Layer 13 of a small transformer language model trained on English Wikipedia (22 layers, counted from 0, width 96).
A neuron's activation on a vector x is ReLU(weights . x + bias), where the dot is the dot product.
The model reads these tokens: " -" " Sc" "reen" "P" "ix" " A" "ction"

The vector x that enters this layer's MLP at each token. A number n stands for (n - 128) times 0.05.
0 " -": 167, 136, 110, 104, 112, 174, 117, 123, 85, 103, 81, 166, 102, 136, 148, 112, 125, 132, 118, 114, 141, 107, 109, 194, 107, 119, 157, 167, 125, 141, 109, 136, 60, 50, 76, 220, 108, 159, 54, 95, 86, 82, 114, 112, 142, 135, 131, 115, 179, 161, 149, 83, 95, 92, 145, 150, 132, 135, 83, 135, 120, 108, 209, 120, 146, 105, 129, 131, 117, 103, 117, 191, 84, 151, 127, 134, 166, 164, 131, 116, 147, 98, 207, 167, 133, 111, 102, 126, 77, 140, 139, 128, 156, 177, 147, 139
1 " Sc": 162, 128, 111, 109, 118, 194, 132, 98, 126, 90, 63, 152, 132, 122, 150, 114, 82, 137, 149, 99, 180, 132, 105, 179, 88, 83, 115, 104, 91, 128, 176, 121, 112, 53, 95, 164, 101, 183, 112, 132, 125, 120, 106, 142, 83, 113, 150, 65, 141, 174, 151, 105, 145, 85, 143, 189, 138, 128, 85, 132, 131, 55, 187, 117, 153, 173, 130, 134, 145, 82, 97, 192, 23, 207, 130, 117, 153, 136, 94, 123, 114, 97, 209, 155, 126, 147, 117, 113, 117, 158, 127, 133, 150, 122, 190, 129
2 "reen": 162, 128, 131, 144, 66, 190, 118, 90, 162, 111, 96, 142, 94, 125, 127, 127, 152, 139, 160, 123, 123, 118, 68, 162, 130, 98, 135, 131, 125, 123, 139, 164, 94, 61, 43, 162, 113, 131, 48, 130, 178, 147, 115, 139, 126, 122, 123, 73, 176, 155, 127, 112, 119, 102, 182, 121, 138, 96, 84, 131, 140, 75, 192, 91, 136, 115, 123, 176, 125, 178, 115, 169, 66, 197, 73, 150, 124, 121, 67, 91, 143, 170, 214, 160, 106, 154, 127, 137, 110, 95, 87, 122, 145, 176, 162, 142
3 "P": 140, 117, 148, 128, 100, 180, 93, 120, 128, 99, 93, 157, 117, 145, 108, 113, 158, 107, 143, 125, 158, 112, 65, 187, 120, 98, 67, 131, 143, 111, 149, 105, 122, 75, 48, 175, 131, 186, 93, 94, 144, 106, 120, 126, 84, 155, 122, 74, 171, 140, 121, 119, 124, 85, 137, 139, 143, 123, 102, 159, 168, 139, 247, 80, 182, 165, 141, 82, 173, 139, 119, 175, 55, 169, 109, 114, 159, 128, 134, 119, 137, 92, 214, 131, 121, 113, 130, 139, 110, 137, 78, 94, 151, 112, 220, 134
4 "ix": 158, 150, 106, 131, 50, 155, 78, 159, 151, 110, 105, 179, 72, 134, 121, 132, 121, 116, 141, 81, 137, 112, 89, 163, 99, 110, 117, 162, 99, 161, 119, 134, 80, 39, 31, 166, 77, 213, 102, 89, 144, 126, 131, 158, 92, 158, 116, 124, 135, 145, 149, 98, 100, 90, 181, 150, 154, 151, 78, 142, 151, 75, 213, 127, 147, 157, 133, 119, 110, 202, 106, 161, 91, 147, 60, 175, 146, 124, 111, 150, 145, 160, 188, 109, 120, 111, 114, 158, 95, 109, 129, 123, 134, 126, 180, 134
5 " A": 180, 161, 137, 138, 75, 202, 101, 104, 105, 89, 71, 163, 89, 129, 108, 103, 141, 144, 153, 100, 154, 119, 98, 184, 97, 81, 72, 133, 95, 134, 114, 123, 126, 50, 43, 159, 151, 158, 130, 117, 117, 56, 103, 151, 83, 160, 111, 122, 129, 154, 158, 107, 115, 70, 119, 131, 165, 136, 74, 152, 154, 64, 208, 141, 127, 158, 142, 156, 174, 161, 131, 196, 108, 154, 100, 139, 205, 128, 133, 100, 99, 98, 174, 100, 92, 148, 152, 130, 99, 160, 135, 111, 137, 136, 181, 137
6 "ction": 111, 105, 108, 135, 63, 170, 122, 103, 103, 79, 79, 159, 96, 124, 108, 123, 127, 160, 147, 116, 158, 159, 44, 155, 96, 104, 137, 117, 127, 121, 122, 158, 103, 114, 7, 180, 82, 191, 117, 80, 123, 128, 96, 160, 102, 132, 131, 102, 163, 150, 120, 144, 145, 86, 179, 132, 123, 132, 62, 156, 158, 94, 191, 133, 161, 137, 132, 144, 117, 116, 107, 197, 129, 161, 75, 136, 113, 107, 151, 83, 150, 152, 227, 130, 124, 174, 113, 155, 147, 106, 84, 124, 163, 137, 196, 141

Each question shows the input weights of one neuron of the MLP. A number n stands for (n - 128) times 0.012.

n347 (bias -0.239): 178, 77, 133, 115, 153, 106, 108, 103, 118, 112, 115, 87, 115, 87, 127, 145, 171, 177, 118, 149, 95, 134, 150, 177, 170, 112, 173, 118, 52, 145, 144, 129, 178, 106, 133, 139, 103, 162, 186, 100, 128, 191, 131, 146, 128, 106, 173, 143, 92, 155, 124, 141, 149, 120, 156, 79, 130, 113, 128, 144, 147, 145, 85, 124, 77, 72, 110, 173, 120, 147, 112, 158, 167, 121, 157, 101, 104, 142, 84, 86, 150, 120, 105, 129, 143, 160, 76, 186, 145, 100, 122, 147, 181, 154, 106, 101
Which token does this neuron like most? 6 "ction"

n355 (bias -0.049): 163, 65, 129, 157, 113, 135, 168, 128, 120, 131, 161, 116, 176, 128, 135, 116, 106, 128, 78, 131, 106, 118, 88, 157, 116, 140, 113, 182, 116, 119, 158, 130, 127, 93, 130, 140, 158, 91, 138, 61, 109, 121, 97, 130, 177, 129, 117, 146, 93, 67, 149, 114, 135, 167, 139, 92, 100, 137, 101, 74, 102, 163, 112, 134, 150, 133, 116, 153, 148, 103, 102, 143, 91, 143, 182, 85, 149, 99, 156, 127, 119, 111, 93, 141, 74, 131, 123, 130, 160, 121, 131, 153, 127, 149, 73, 179
Which token does this neuron like most? 0 " -"

n154 (bias -0.180): 136, 110, 53, 145, 166, 178, 101, 96, 147, 145, 108, 121, 118, 105, 156, 106, 124, 153, 139, 145, 107, 124, 137, 91, 127, 164, 152, 162, 148, 154, 129, 145, 104, 96, 186, 98, 107, 130, 153, 155, 123, 134, 142, 152, 147, 143, 123, 124, 127, 120, 124, 121, 134, 136, 139, 129, 138, 116, 89, 117, 190, 102, 136, 100, 121, 125, 107, 148, 113, 101, 136, 130, 113, 129, 106, 160, 106, 150, 139, 104, 160, 178, 102, 131, 165, 140, 119, 107, 90, 129, 137, 101, 105, 117, 122, 185
On which token does it fire most, and how strongly? 2 "reen", at about 3.7

n179 (bias -0.191): 169, 118, 137, 98, 161, 129, 144, 93, 129, 161, 114, 114, 55, 140, 143, 134, 150, 107, 136, 128, 103, 128, 127, 129, 153, 110, 108, 169, 142, 110, 126, 122, 157, 129, 118, 103, 121, 122, 142, 125, 124, 121, 155, 189, 107, 96, 90, 114, 153, 118, 117, 148, 51, 132, 146, 152, 171, 113, 158, 110, 147, 158, 147, 101, 94, 146, 111, 170, 178, 131, 136, 116, 131, 120, 74, 109, 108, 139, 155, 93, 112, 135, 140, 152, 142, 117, 116, 142, 142, 138, 160, 158, 137, 126, 129, 102
On which two tokens does it fire most, strongest first? 2 "reen", 5 " A"

n9 (bias -0.142): 156, 86, 162, 116, 97, 142, 119, 103, 147, 150, 171, 145, 93, 140, 116, 127, 168, 85, 119, 132, 129, 138, 144, 117, 134, 64, 127, 166, 125, 138, 136, 148, 182, 113, 151, 89, 138, 157, 122, 137, 97, 102, 111, 109, 114, 75, 75, 116, 129, 128, 149, 150, 137, 134, 111, 147, 119, 125, 122, 118, 134, 151, 117, 132, 122, 157, 172, 162, 149, 94, 133, 118, 114, 166, 146, 140, 155, 158, 130, 141, 165, 126, 102, 98, 98, 129, 121, 107, 137, 135, 134, 118, 90, 106, 175, 118
Its three highest activations, in order, are on tokens 5 " A", 3 "P", 1 " Sc"

n63 (bias -0.207): 167, 109, 120, 86, 145, 90, 133, 136, 143, 129, 123, 104, 152, 148, 146, 99, 149, 149, 66, 109, 166, 121, 171, 173, 70, 94, 132, 168, 118, 178, 151, 135, 135, 133, 133, 134, 154, 163, 146, 135, 126, 122, 67, 111, 147, 124, 95, 117, 154, 103, 120, 145, 103, 170, 171, 119, 100, 164, 124, 111, 121, 160, 108, 161, 120, 60, 160, 72, 163, 114, 122, 132, 156, 107, 134, 167, 131, 117, 149, 108, 162, 119, 94, 139, 110, 98, 111, 99, 143, 105, 154, 174, 141, 104, 95, 133
Which token does this neuron like most? 0 " -"

n153 (bias -0.249): 128, 150, 168, 129, 185, 106, 135, 130, 143, 130, 154, 142, 148, 125, 99, 129, 81, 177, 131, 96, 115, 155, 130, 130, 120, 145, 74, 174, 108, 134, 82, 140, 178, 129, 103, 173, 121, 120, 177, 156, 107, 139, 123, 135, 98, 161, 106, 145, 164, 152, 117, 124, 136, 133, 78, 115, 101, 88, 132, 126, 133, 169, 139, 128, 123, 99, 144, 125, 181, 73, 145, 154, 129, 83, 115, 144, 83, 187, 139, 120, 89, 124, 162, 120, 126, 95, 137, 129, 131, 146, 143, 121, 107, 123, 141, 109
On which two tokens does it fire most, strongest first? 5 " A", 3 "P"

n327 (bias -0.200): 70, 107, 144, 131, 137, 91, 144, 131, 167, 113, 126, 124, 106, 127, 123, 130, 108, 121, 74, 126, 98, 71, 137, 118, 108, 197, 165, 163, 130, 134, 130, 164, 138, 186, 85, 160, 164, 106, 148, 122, 87, 140, 100, 138, 147, 150, 139, 143, 134, 191, 116, 123, 90, 109, 90, 89, 110, 119, 137, 159, 71, 158, 106, 120, 97, 78, 155, 111, 161, 101, 83, 101, 119, 145, 166, 168, 124, 151, 143, 133, 220, 97, 124, 121, 130, 121, 163, 73, 129, 171, 170, 163, 153, 151, 139, 116
On which token does it fire most, and how strongly? 0 " -", at about 1.3

n20 (bias -0.264): 63, 125, 113, 175, 158, 155, 110, 193, 161, 135, 156, 150, 136, 116, 132, 180, 110, 139, 139, 105, 138, 100, 152, 132, 116, 131, 93, 124, 181, 155, 137, 129, 120, 120, 188, 103, 136, 99, 151, 132, 151, 99, 137, 69, 108, 93, 111, 93, 99, 134, 123, 183, 113, 137, 107, 174, 113, 144, 103, 106, 107, 153, 116, 165, 176, 176, 77, 120, 168, 88, 132, 139, 140, 134, 90, 195, 164, 122, 99, 189, 130, 90, 136, 103, 141, 138, 81, 103, 130, 100, 137, 136, 113, 81, 154, 129
Which token does this neuron like most? 1 " Sc"

n366 (bias -0.059): 122, 101, 92, 106, 111, 81, 136, 180, 166, 135, 183, 160, 97, 117, 147, 167, 112, 153, 126, 130, 108, 95, 135, 96, 86, 134, 109, 127, 151, 155, 153, 109, 122, 162, 111, 120, 135, 113, 137, 87, 131, 117, 177, 134, 185, 80, 141, 127, 98, 165, 125, 133, 140, 132, 178, 80, 117, 116, 98, 112, 118, 104, 112, 164, 164, 158, 129, 89, 71, 140, 102, 147, 122, 145, 117, 108, 121, 128, 99, 187, 107, 166, 56, 163, 119, 128, 125, 161, 59, 97, 186, 161, 146, 125, 134, 132
On which token does it fire most, and how strongly? 4 "ix", at about 4.6

n295 (bias -0.132): 165, 65, 155, 191, 180, 144, 114, 148, 108, 146, 131, 162, 139, 103, 136, 113, 74, 84, 126, 92, 126, 126, 154, 139, 153, 95, 98, 167, 129, 177, 164, 84, 141, 149, 144, 135, 133, 107, 130, 90, 104, 114, 151, 66, 128, 141, 95, 142, 120, 103, 146, 125, 120, 152, 165, 122, 113, 116, 148, 139, 133, 97, 119, 93, 140, 113, 124, 161, 121, 111, 146, 134, 188, 102, 143, 135, 154, 137, 138, 153, 76, 171, 134, 93, 90, 153, 120, 64, 90, 149, 145, 129, 127, 151, 137, 169
Which token does this neuron like most? 5 " A"

n64 (bias -0.202): 135, 107, 141, 161, 130, 156, 131, 128, 162, 117, 111, 115, 154, 96, 139, 101, 159, 159, 162, 150, 155, 113, 163, 148, 125, 163, 123, 88, 134, 119, 139, 93, 117, 123, 153, 103, 92, 99, 90, 90, 156, 130, 99, 158, 167, 137, 85, 102, 62, 133, 149, 140, 101, 126, 130, 76, 110, 117, 167, 94, 121, 102, 106, 84, 131, 135, 100, 154, 83, 124, 89, 104, 196, 96, 115, 131, 140, 191, 123, 115, 94, 177, 158, 102, 95, 143, 138, 114, 82, 123, 180, 97, 123, 175, 145, 177
On which token does it fire most, and how strongly? 2 "reen", at about 3.4

n368 (bias -0.264): 121, 120, 122, 173, 156, 110, 114, 118, 127, 198, 125, 126, 93, 85, 159, 144, 127, 83, 108, 111, 129, 115, 125, 62, 125, 149, 160, 188, 168, 119, 132, 125, 121, 160, 130, 128, 67, 128, 105, 148, 135, 115, 131, 110, 139, 134, 123, 210, 113, 120, 149, 86, 22, 146, 137, 147, 134, 142, 128, 129, 171, 90, 105, 111, 125, 133, 121, 152, 185, 152, 110, 151, 125, 84, 122, 106, 73, 138, 146, 136, 153, 112, 91, 98, 147, 98, 143, 141, 123, 74, 137, 106, 87, 113, 153, 179
Which token does this neuron like most? 4 "ix"

n226 (bias -0.170): 159, 117, 121, 117, 117, 98, 121, 106, 182, 130, 73, 135, 152, 109, 77, 134, 132, 80, 160, 165, 140, 93, 139, 116, 142, 157, 144, 141, 154, 97, 132, 164, 108, 114, 120, 197, 143, 118, 151, 78, 110, 131, 107, 80, 160, 95, 115, 122, 106, 167, 97, 166, 129, 153, 151, 151, 114, 164, 115, 85, 127, 173, 128, 133, 68, 83, 108, 138, 169, 119, 149, 144, 164, 82, 148, 91, 122, 160, 115, 98, 80, 193, 117, 108, 131, 183, 155, 130, 101, 146, 113, 114, 107, 155, 122, 132
Which token does this neuron like most? 0 " -"

n111 (bias -0.162): 87, 130, 139, 94, 116, 155, 72, 142, 122, 166, 109, 110, 75, 123, 101, 130, 130, 120, 128, 92, 110, 110, 154, 171, 129, 114, 156, 154, 137, 112, 165, 133, 93, 119, 125, 101, 145, 140, 129, 161, 126, 121, 155, 160, 132, 63, 163, 153, 93, 101, 132, 154, 136, 123, 143, 175, 111, 108, 154, 80, 97, 112, 106, 163, 90, 139, 96, 107, 115, 147, 103, 101, 110, 173, 105, 105, 130, 165, 154, 114, 146, 122, 105, 133, 178, 93, 192, 105, 150, 151, 93, 138, 89, 151, 141, 149
On which two tokens does it fire most, strongest first? 1 " Sc", 4 "ix"

n197 (bias -0.238): 113, 154, 99, 140, 129, 107, 141, 104, 127, 123, 124, 91, 115, 140, 101, 115, 84, 176, 148, 140, 141, 170, 113, 165, 127, 142, 140, 118, 121, 166, 102, 137, 137, 147, 165, 125, 118, 153, 126, 150, 159, 152, 140, 83, 172, 123, 131, 107, 102, 134, 139, 186, 138, 137, 91, 115, 108, 78, 130, 108, 128, 133, 135, 90, 115, 122, 120, 141, 74, 100, 130, 109, 96, 133, 107, 162, 119, 105, 108, 115, 84, 115, 137, 156, 192, 133, 111, 112, 160, 146, 152, 166, 162, 68, 136, 108
On which token does it fire most, and how strongly? 1 " Sc", at about 2.1